Layer 5 of a small transformer language model trained on English Wikipedia (13 layers, counted from 0, width 128). Numbers have three digits each and are written without spaces.
A neuron adds its activation times its output weights to the MLP's output. To switch it off is to set its activation to zero at one token and run the rest of the model.

Output weights of the MLP neurons that the questions are about. A number n stands for (n - 500) times 0.0015.
n6: 471342616429573278347564391555564625583445383716314413460462559589450517348456449659514660622486578461739481587588384451372637448597353270434578459518532648581340553765778514449458534761344303530489460350489466405530359635476341657562563702500517554701497504643462507614697391479772534603493750426660646263486593789595605610508510510643326512468247680649496602711549692508522436507591
n18: 572504441471442576559593482451519957394638973548402508509652500417521413718491463666504550492595731296427469438310423365693662610469518478555632856534339638567752403311457290589433782598328593374564551496620455479437317756690321448553598513535356392367941600381447646386443446335531354509457570353599520579715337565665529615500457520608508393201439173716563384504442218584266394447560
n22: 527227602515504593569319627466590221570690765427668341476353781359443409457476435468485650560538431430363648524366657575434250271238496561425338500488512414382761658157632496574611460610481720484508290566541620618521531442312728271459521322356537584713264389687632575392552519496627441540596545601463388588593461569525383458562471589520481607599683403472288670515785478647268684693688
n47: 514457583735481742300725473354641531607744484368741324513528253645658666633580717318535308480685459220535522266710778380435599624633461452606523355806438445574527349432224424459561457504783500208479587475582715250618587280588633504520559504547344294400107553453456417439500573649296528492647396580496544542545551453500448590478519641424630514702593437466541432328552481254353463743425
n93: 418642488633419567591243409917654491436508693530485467362388385554618463568634504455568437882550504424473601558439323569591578463657641425419508818528579496500418508508396504748407575540361286426460516480575373609452420559478371476477448430402414699573686582700600528583550434488500344508616438388767181779171545617458562305433259667252307513508651478409255865520364526763511454669592
n126: 432747771566343433600526492507533195466473552444518573489584458295368696504466477673599419594420533551408456331527417449504455570547465563504479461541321622348370508419589544200504508639529273615703444214606650463738515552609284637540594547462430525379490717625493534667730441453618514304701594597591428392593049934461500439528524664447544635423676553733515451440500532265480503345172
n127: 419368060393148588276538391395583646475761405713387605414365192530360410496171482603563579459590512549308429108530297516546765478552469443523322374610471512675668531343333541500300491191447717651416504517302475163446496459547570330754592404422409433581526459478630581700649401561355444578500378237326411595613595430496508491469711400624852528516680655435650440391766469346739369548373
n152: 508678250467538522256625736631203412515736544434376726398683473511583548362331519432472471489363482523472395492320418561599416622378319515282186661478430330326476662397228514574543397444639317727381522566279378569517289628338359545411351427443524458522376467242450541372489428568450669462517589468386404602614413759380410432597782556285471581388346684569639452427504389515431447671467
n158: 447731613614426508477366785537466281589461496525548496334410500680382659555547364405318489653410542640555680322559422343439525504636488512682642444372300833574525512508298361391631444640459515254481515319463669228532698328483417335493466576369540369535388481508650508588697363541297629524539799684406534747515496766618530306390417618614450542625630462444542407496353536585293849660746
n188: 643360559436517500451538268647694172523383545590694369352411591409571579762582503488723254629567424580529456592527415552701583524377556460156572555661736705276694436417327355339496639265566538437673424432616663437570604583547440384438174635484633590465547267444408415523661635545668500339493463529476577598462435714641515180561560584375530496429442463417515467698593385904435370326550
n190: 413290834500550556349341591454310718556324512545596452721590413430256601451451754545428413418461504496569449765333439419524435492558567685341436554500380496753543291695614438403317487423515440590593684480289305578689589369505323423488579862426326451451553461525508419663781413832639642722654581483419535714492744802576664421309451405705567562280651483496373491727782628563661403604395
n193: 407469954486596317327462525548529497416461388478517432667647461392357456456720490464538497466469532468622460506648286483410481515485467552613406467538422573746509479458368605421429542374610584476588488448509576420403509419690509583489503470566593615577580440251483503815699331503494416503670593450416579551381562742528565421651533439405569577486518677530445366413531448509523419455479
n195: 339524541360813611458588400386365654389250496428522568531407456591726324655336187291471447407485348646526610359734488315709379607627420464393446707569683493427595568381387589554553552693404538433546661393560459297542384572888474372467374432740399359403649564348389593561511534422750500563696170425415537571508457843472478500245486423469632483455433829611466462561395601468466411595562
n199: 460634763595627674404512424225380567485346466373396554575511468200572395402188544504507746568485220451515578573390582743427394267263642451446577596348492552635588253255570685554348516613421415444664256519219367466429336519439424417489716266476518350449596309573530230442511352602337504496542421592578429628276461545741545715570413489528557241382516399408435432388227460565541705328520
n247: 368526684528401577490716435426562595458582355526318428196347366616607359532354626500731562497490483313507545629653493683538309605544445467365311427648427443508307420634452493479667449369534503540507539524607583695419479542736634461746565402406404467383525341482215649340305569493500621558529470356582260500448516639356664393674392413625303485428314496565309313535565694504484400620567
n295: 481671662604396622661706452523673437537483369557454588386626202676684576620642673497343362487652389568397496511455408484551374496461589600547567574377527604577334457581581493387432341469605344500568605456621403543428503584462597776673638479476663701383332523365467280628454430331411367594429533463579615608503841648339530415464557342542500593553576518458510559669291449795530515363517

Each question names a token from some text and the token that comes next. It shows the activations a of the neurons there, in the order above. A number n stands for (n - 500) times 0.04.

Then comes g, the gradient of the next token's log-probability with respect to the MLP's output, scaled to length 1. A neuron's effect is roughly proportional to its activation times (output weights . g). A number n stands for (n - 500) times 0.00069.

"Arti", then "st "
a: 499509503498504494502496498496493498502499494509
g: 415397511640411461488564256468444579323397394557414494373558432420709462380407174415418625431395726697497444470190436380528657488751767597666434617386411312494565497516570547392545368433703592530654224528412435547395516579578547183691595455355362466614543405249325441624615821455334304450535407440431513341663459387600462501395501443636660621445410152304455717401493502377543487389412
Switching off which neuron hurts the next token most? n18

"and ", then "even "
a: 496529498474491499500495513496506517501466478465
g: 361493496370571644517569655536353502426516341688496460341261384568854547478574385414461549319378463389461418464469592494338612442513426298624455601618671414740473571416563412487398564397492597452279484496705307401586395638517532481631229390382469562571590816188487621466512556624580520554301378480292315231459494412430596256519471411356620561352398566453264652107589372628444565310282
Switching off which neuron hurts the next token most? n199

"to ", then "relig"
a: 493500503457492501488496481504501562496574508501
g: 551234454330508687744257473514701387380265611111622477498423504452570607466470439618487548552618384685487579630384639473606403532423087390654447400405259507520408486518580626596326450689414495687409553368375431621362400761346589359612300312781508509463274513597432615436409575341611495357624537288445742356396565483486663467402641502557536639433457347395465510346334447508629377478524
Switching off which neuron hurts the next token most? n47

"as ", then "Chair"
a: 494474500499486500505505500502500552493490426497
g: 572699604329298727639389463574438647573583598428374440427654401511494502542318551612571486721300638487628687279688675566414588562454464600228451433417667716452602501573591711378539566252451454396418638689325529710578796471388639583515286413417781543593398296585402711493682382323450465537305501391376477477762620402331378346359514474559380414596506620348482454750371600581467376629599
Which neuron, switched off, raises the next token's probability most? n247

"Per", then "man"
a: 509495497510499503507504493498494489507501488498
g: 393283595240596278256580586495708522516381597478397255602378460590441739170401475418291578370550415431476583675744422463544367524692419490579593544606257802619596582523499453357549519667370583627353492500453635500561535563408529865703527538532563508551450643565327399639539176598578326471652492330607364383261444474421593537445661663464467570573329493497684488331747551661507427586515
Switching off which neuron hurts the next token most? n6

"d", then "ah"
a: 496479513505485492500495509491497501500501493491
g: 479464558514261429628462540511401410696531365342824726535471418425455399678503553455481670602485451490339832441441579365524672457635362594629623422394337485604589676654649426606298475628777372349364716485383479689478713581613503539427543659287451560380612522408400399671515464464274675567756364620419527366675453447417675335568509440492303422154399728418523596554413801412601521433433
Switching off which neuron hurts the next token most? n18

"since ", then "201"
a: 500499514499498541502529497495504528506486506499
g: 350493332510100350620621588440263622710540533393453558507565383441500627501408439552523710314835727678401293439388561451529498646597378570564377526485471394421711527581493534536485537546313735507484525434380611529527349667517467326629431494661640254443476454354480411385666340677548405515430608373286508425643671453484202278537858491465622486642357566429639518658584463441410310438798
Which two neurons, each switched off alone, lower its probability most, in order? n152, n199

"the ", then "Year "
a: 513493504498499519504498494501508516501512502507
g: 356723540521330566599390480589355395501620953403564484700598412251411419583390403477694607550561511436663431320475359397658586581353737590397535357473382666244600498558525513449598744269404560455358438668725538389812756416441511383528420492350494797405385440628627424587483552573419375396492367403558349409516262469342437457474372614667534424382432534737506598658592348688600456376586
Switching off which neuron hurts the next token most? n126

"er", then "\": "
a: 469494491508496499497501499481503495507513490501
g: 659575548450834626527651523586763729556726337476504653668498716577614504580429558433412497661670802606592454452559520422511226645533436465601319749359622359393435376629743620435694677479409538649428415459539318317395573414609598463414278375341402561536552398252472354410320395477608533464431467368551623575305536457409524549778613577459668498341625567382359434568688395705488223495415
Which neuron, switched off, raises the next token's probability most? n188

"ign", then "ation "
a: 502500518496503501502501492503516495513505496504
g: 328329479400207441480375441394496513468630270423607548487737587468297393337656508671528490430319449694482426673326263571495608412342609587372405504320454552525281514501504429294537386551529647697440584605531410593421680480229772574520446364446644446493229663223309441337427498431410492623333437536700628311659485477271429694316466284621399445342590670539602654446591510357556405326674
Switching off which neuron hurts the next token most? n158

"ed", then ". "
a: 503508499509487480513499487495497500499501497497
g: 270561398415553557343593685562441487565422426605769574566558600516685441554301457724455568287356477433429424714529336451619454366654389631431521610778480566694510486642574305448411537589326549866577553358419322521440518660635352536571537582486654698632622497274372496579431559336595617634282400451306601607420766362392463452500600303610379368239410534379608510244428628662454251713440
Which neuron, switched off, raises the next token's probability most? n47

"one ", then "tub"
a: 499505623499484511501489482495501496504498468498
g: 652422465516733333476611407176488810531712644564454665497554705586277662450435455564503459687667449507570503443408484630336274363292680476561358613307490436463512641652430326689544592448481353574393677479450486450738505337434247407418573777389351487459478235474533448478316575525255567507582617706549464604346302505417497601425397304555636253570563422591534588517420403297508826542593
Which two neurons, each switched off alone, lower its probability most, in order? n22, n247

"x", then ")"
a: 496508509497489485494506487447504502500506491495
g: 496416642330550443499373534503304556623274190595625520452567528461396688517593623402479550619431439629494448466522353443386243672595624528523415664719341423438476446325802497317724576624426572323516453534303413414496421399417691553563470621486778487545475409367674543597358273680377287613250477452450442384458455447370696644351747461562768398567533789430514692433433619195676607411586
Which neuron, switched off, raises the next token's probability most? n18

"period ", then "in "
a: 499501427511503514502508493503493619504506485500
g: 272551461375648624685468443558337462801636300463726529557602479656264474538271585383696652372453562558507386664439352444513589699643401388387444496281487624869720428472482424486417542596475447676565263537335533619642360764331321673586440640588530693504451651458459596602695494630391645379642543205322546616621586674563527578456421406347299778524450508553581658423493414540512580510423
Which two neurons, each switched off alone, lower its probability most, in order? n193, n22

"he ", then "read "
a: 572503387488578516504500498487508507499502503510
g: 349445571317619669646524439590530570594380688586498308687348786564624498504593410546389737655482355421335490508512380690594437395398522450331443433616655826549366534507513780425298438405438350476521737186599422353516387547469614646537301204452380650636374752327511402495600610444640521394790426579551458499636673363403555531615472587568520643455588208365427650465467414427562432549233
Which neuron, switched off, raises the next token's probability most? n22

"at ", then "as "
a: 598530534459495507488497499474499554502500363497
g: 438615746724653640724590646534348456355466449788517626457637324214507580355562591308347560466496583496614665680458444413441719463422510620454393508315241318184287521407606410329539511403569402561630311726650539473646472586342588393602452681516750469365534493547523522342310582542614546565619593609315645467639483510502644596473582498425533487491391595488726602889591663490652575313579
Which neuron, switched off, raises the next token's probability most? n18

"Ch", then "il"
a: 497489494496493500515511502501512488499507487495
g: 403534675353487605294417585541464478517551448447607390438513477361554540737580661642488577382447438478516574545329608639543432589479415438483328607430678525407522736635686383529444410376772353451444440083419511712424466413538295637733426539478549432625596739858558379597510681428493773437429347554570481458293489462405461678313511603554747308347593343563503444198188462545426344277547
Which neuron, switched off, raises the next token's probability most? n127

"were ", then "attrac"
a: 487508500398498501503497453500511558503528410500
g: 376437342574709180553487524512321446705333410378525422402380408594526445690632443502699536403637567624362614700360543374546485583369572635451588315663312487531451565631542567567519533564425507605218421376460529662684570394443590328414601682565729687484774662597657420490462414432489360341446875476420494376434412385795464475638449596344653333314267711316567368385494465659307482442675
Switching off which neuron hurts the next token most? n47

"==", then "\n\n"
a: 496512499503499645504502489502503508492539478455
g: 525543376543294776612527502545464787354480503643315762591534295377740446335659504365414300332736516477697437498521546373648165417568592476492581711867584309382467574282507245531548511427483429477293531492416361633462437494543392434620399484446508445466534650351430531535609598347346518640405449618757463368570758517489290391506365161507539503467506302283463446483454486384588545363482
Which neuron, switched off, raises the next token's probability most? n126

"\n\n", then "List "
a: 511501505486502504506530501499501627513498530868
g: 666614433512467625674545571353326587540439572663470620673634399409353661298553428142566634360454593450536480532441319827555334637327334339204706628491621235565560609412623378509547331493242705586335475498222517457554678476281453241368565555778530482597586561475579570677436394407478626297352262573501327380647359508437507378485333562530569527589374525538501452629474550337399478598478
Which neuron, switched off, raises the next token's probability most? n295

"life ", then "pe"
a: 497500453462499514475496456492500519501472499504
g: 546450630559357483497528576681645653421302374436533298443471379236414623592637586400566402508476440565313415705369645612617363696507504363449390308851658518457421646508408477400376433525418455566246360434478452750450470573512145356397166305487336426517488388452476476427710559340477371293418459505303442421536372574595622555405410721657690260382634519502507521241642573436446728700580
Which neuron, switched off, raises the next token's probability most? n22

"ter ", then "One "
a: 451506501498483504495486494497507499513515550493
g: 976615542495576562492469561605555420400497714447249587664404383466702281578210530350429534483417280334282579561488661481688691671373547673307489605557453480414423397546788445595346323369667652650531631675687529631435509488478589487506561532292608594413239499312667515335425471527393626364418458465385443291574586478413428532468606338663599703491450458493457233512292393487516303462404
Switching off which neuron hurts the next token most? n6

"Sound", then "track"
a: 501494505500499492487502506502502487501500483500
g: 606681334718436299539562493243498539374483689488473443568506337369263564392359451564297396682403531784396612399619789528390427549445153577531410536673388419432456561328448637474495525641498645453325354537395619533579625346476571472678733706535528453574433525567425623433484250405541372322356663648625321471561418435528304323462555723356424770520635624382524561525404660554292674257321
Switching off which neuron hurts the next token most? n247

"on ", then "a "
a: 513478509499508528498499500500436703509483517497
g: 280377578565552568438519663697616558352535546523451673554368335403273421563309552419380276389312652476481159547449458460301931446402635420503567538531406500586485440455342534730555382273553717096554426550662372358529495556445615597525408624640396628433695560409613637544519460476392359550483487581596508605560120429405501449434169420607674402398526434611392626486522298578493349586448
Which neuron, switched off, raises the next token's probability most? n18

"er ", then "from "
a: 490370507492494517493514503508504528502483524502
g: 505745625689575562552655542520783586609512501710750493465531449481606738300570562282596670369200562664408581503610629715211566820423420429368629523601400420424321407464674416500551570463530284639464343380433626292585601366479550454385401285502465588403601616457436605517540416567628551641617431523474531682427480664342587380653366617384396535511401251478512544683782760548563759559590
Switching off which neuron hurts the next token most? n18

"the ", then "Russia "
a: 498501505500500516505498500501502571500504514497
g: 712417576636497700411423631470575690310693359452645463210567640451527478684580360412197415368552258378507468448644413620459773725438699576462456357484520456490424644585334558566327663418530477612580433225423434527249415767288487452680364375450599712443450442533488366465499386431310435643548401507794503387563640483436827471518360494731441478513246379529498409452616576669398610391600
Which neuron, switched off, raises the next token's probability most? n126

"ish", then "ida "
a: 502516504502491589489500489512507486498496503509
g: 468617261699433422231543463603367415579305374361399485616344737293321448624207598385387605513456333508646657728580655417571512725558498622593484632437611689688658483539310669539387526455470413329527491334386602701474569454560339415367487426490531621263497538572448375117418370502610491468586669644644295509501646502423258329479371541518402336650349362677378292516409366613390464572363
Which neuron, switched off, raises the next token's probability most? n126

"He ", then "later "
a: 618504375499499513503502501497507509494501462518
g: 270626397721581450300504502486389370794504677329500488659485741504753690217631347528520703570569654336595383492391517616556564248417507195295550507441737425484479521535425376692339379380654408521343429442507397597400548641380511485430405367250367460534413637193402462445483509697487586457556519440182264589300610610561274456574509517440574504514372254443588566422533544530512349512324
Which neuron, switched off, raises the next token's probability most? n22

"17 ", then "July "
a: 488506508488498527499506500495495507460503486503
g: 427501352544434531492477847629329361461514374667450512368620253758763671500665427484457406489409548449475400342447450533603505499444395449396477454176294478551600739425236386658618488587724498479678579311335634422534528780300554583588734405468610445691553395318465445408680460498360524331353647436399327677548616525535630412492674393441458359639292199367558696422538428681471458354508
Switching off which neuron hurts the next token most? n195

"\n", then "- "
a: 503507510493518502502515521503500651505491530684
g: 440337409562521341434633400524605586623292468609579600395447536361559449466324672743499583490567430367503574594480596248572491536396625595671551476400333552393570479374555486363758501806830462141552646436616422460418476487528751582627433543180545695537372460664367274490477383472504453492698538532728311645673688289593548495561741503389460335658659419668565399665340448374620445373699
Switching off which neuron hurts the next token most? n295

"and ", then "Prime "
a: 500496508500496501502491488502502502493475480496
g: 684472553549517508537247799395394405547502674593748324596495758523382588568544560548526478405481425425473411611517499540656542606567287784369512404358375701407514392369326537467362625354753397625526511541371709482495475560270406482322345595665592527439356409596300454364516479481581519590429382159758810567575359542511405500316466617596428731563614708447614362424504787500451505575821
Switching off which neuron hurts the next token most? n199

"with ", then "three "
a: 496509504465500506472499527502512631501573445492
g: 671507573618287481365484523338686583253313356627459673625564278622519619533451598400575506389454581558409400457778349435350587470392480174383476488620611655585683318456337388630535514359690542475391526693508418375368488428539614299492567900624412204334798471278508760612361385548396259441631566692678402435554467462556313506535501447557645454551519658509377698562409446564447566412485
Switching off which neuron hurts the next token most? n193

"am ", then "Entertain"
a: 512495530495497508496487505485504498506513513489
g: 701563511494351248477492468357216350596612481605644533315490596430331388488393479493773626473522653744670443597491465501473355489655284672310605420493682498388573663460666328684261453463547436401562457669609454498675367397399387490651446345505646679556371503414576499291624426416672429414519301408427418494573414403368167598458531574345678706696618374450754590328280755454383330405544
Switching off which neuron hurts the next token most? n22

"| ", then "Best "
a: 500517498505487518496503501503490535507501661496
g: 419519476581557491515274285445405470384449694635523800701384575314349374627544488290689608654566325531579537526418722389662302377494456441415446389599692598478576388317617503476628356241434601332653327598737426389517401598545381515022517399391378444543406402640614464685423522532492332568552379460317638617542197408574498452593505640289601583356411510546719510327512596495513262368573
Which neuron, switched off, raises the next token's probability most? n247

"for ", then "N"
a: 501500517501500501495497440496498616500487476505
g: 663478547392334711362522512656766356679468389428438400600662395370471520486418632455428500610328882334437446638490626528561592445668730772280628372577461361480606553571482223341387332539595553592561550634295443552381565746639636399567463490596685540501490447486468355523521343548399499282647401646604699489407734579213472544439476319383489695468478297414599343621352529704322650707545
Switching off which neuron hurts the next token most? n193

"from ", then "Br"
a: 501511523499499505510499495490597541507504466500
g: 549521481546445555511456671496561720544408485404499530582522401557505417405488547356493696370553636591559369326553529526618522340583907719310647308698503381576412545699631396816409469372620512498547397367154277465563340535486505573441420546491513487368666622288388308659442471621524665557702707654387550502332603533612547633515462160572456416537576298196351564849691593472543493604534
Switching off which neuron hurts the next token most? n190

"followed ", then "the "
a: 497497490499500505496515508490497652502497472497
g: 647492625416213441618366344671501542589647264381620364527413507586481262443612532358547401537533313442498381388478375460646570473559525435412353529312381572653404480378521744483560499198527494718559321402750606296664705202592603421557810432360574590521403259352745537440566448418658484497597500370317351471364751486508696541640476675435515617478517321613617377438355619428669737373574
Switching off which neuron hurts the next token most? n193

"\n\n", then "Peter "
a: 507504511495500504495504503499500631507499467945
g: 463598607351478586509577575222499437620464371498544288542430638752286491330423474228458617497303594434469447482470402393377718326481759418326482452433443349627339503528293303509329387349574421453353502560573534617554643606293343571724401461548577723637558475574470416797753656883653458343527523540750635668383618426494602582522529354590436297621626432567586442429422597610637608642727
Switching off which neuron hurts the next token most? n295

"\n\n", then "Between "
a: 509499502494501506509502507500500559508495453981
g: 448496561674495318760656731374534389450506593276528451620428580575410647475610392545156537385446275417416508404289575415539703769144533407622450237471414611598404425613273504521510613592591569578418289562436492543469422437435451500533653417379665538128424395335505596547345586443439572513541380431322703416359501512394591560414865445391626512444457380286485652220634584349550614585421
Switching off which neuron hurts the next token most? n295

"being ", then "del"
a: 489461501500494497505481518503509542506535473496
g: 312376270328606488633543262405407446547486448534458523547331476458333499464517438393782276275695626466603453596460723776372377546848469504457454515575504520498667797562382445339348457579229460428465444471364562620547704517577581378395238581687637347532435411398482359660550522461505507556547423512426438438461291574549246655441540596579425491368367372598328484120575590508496758539207
Switching off which neuron hurts the next token most? n18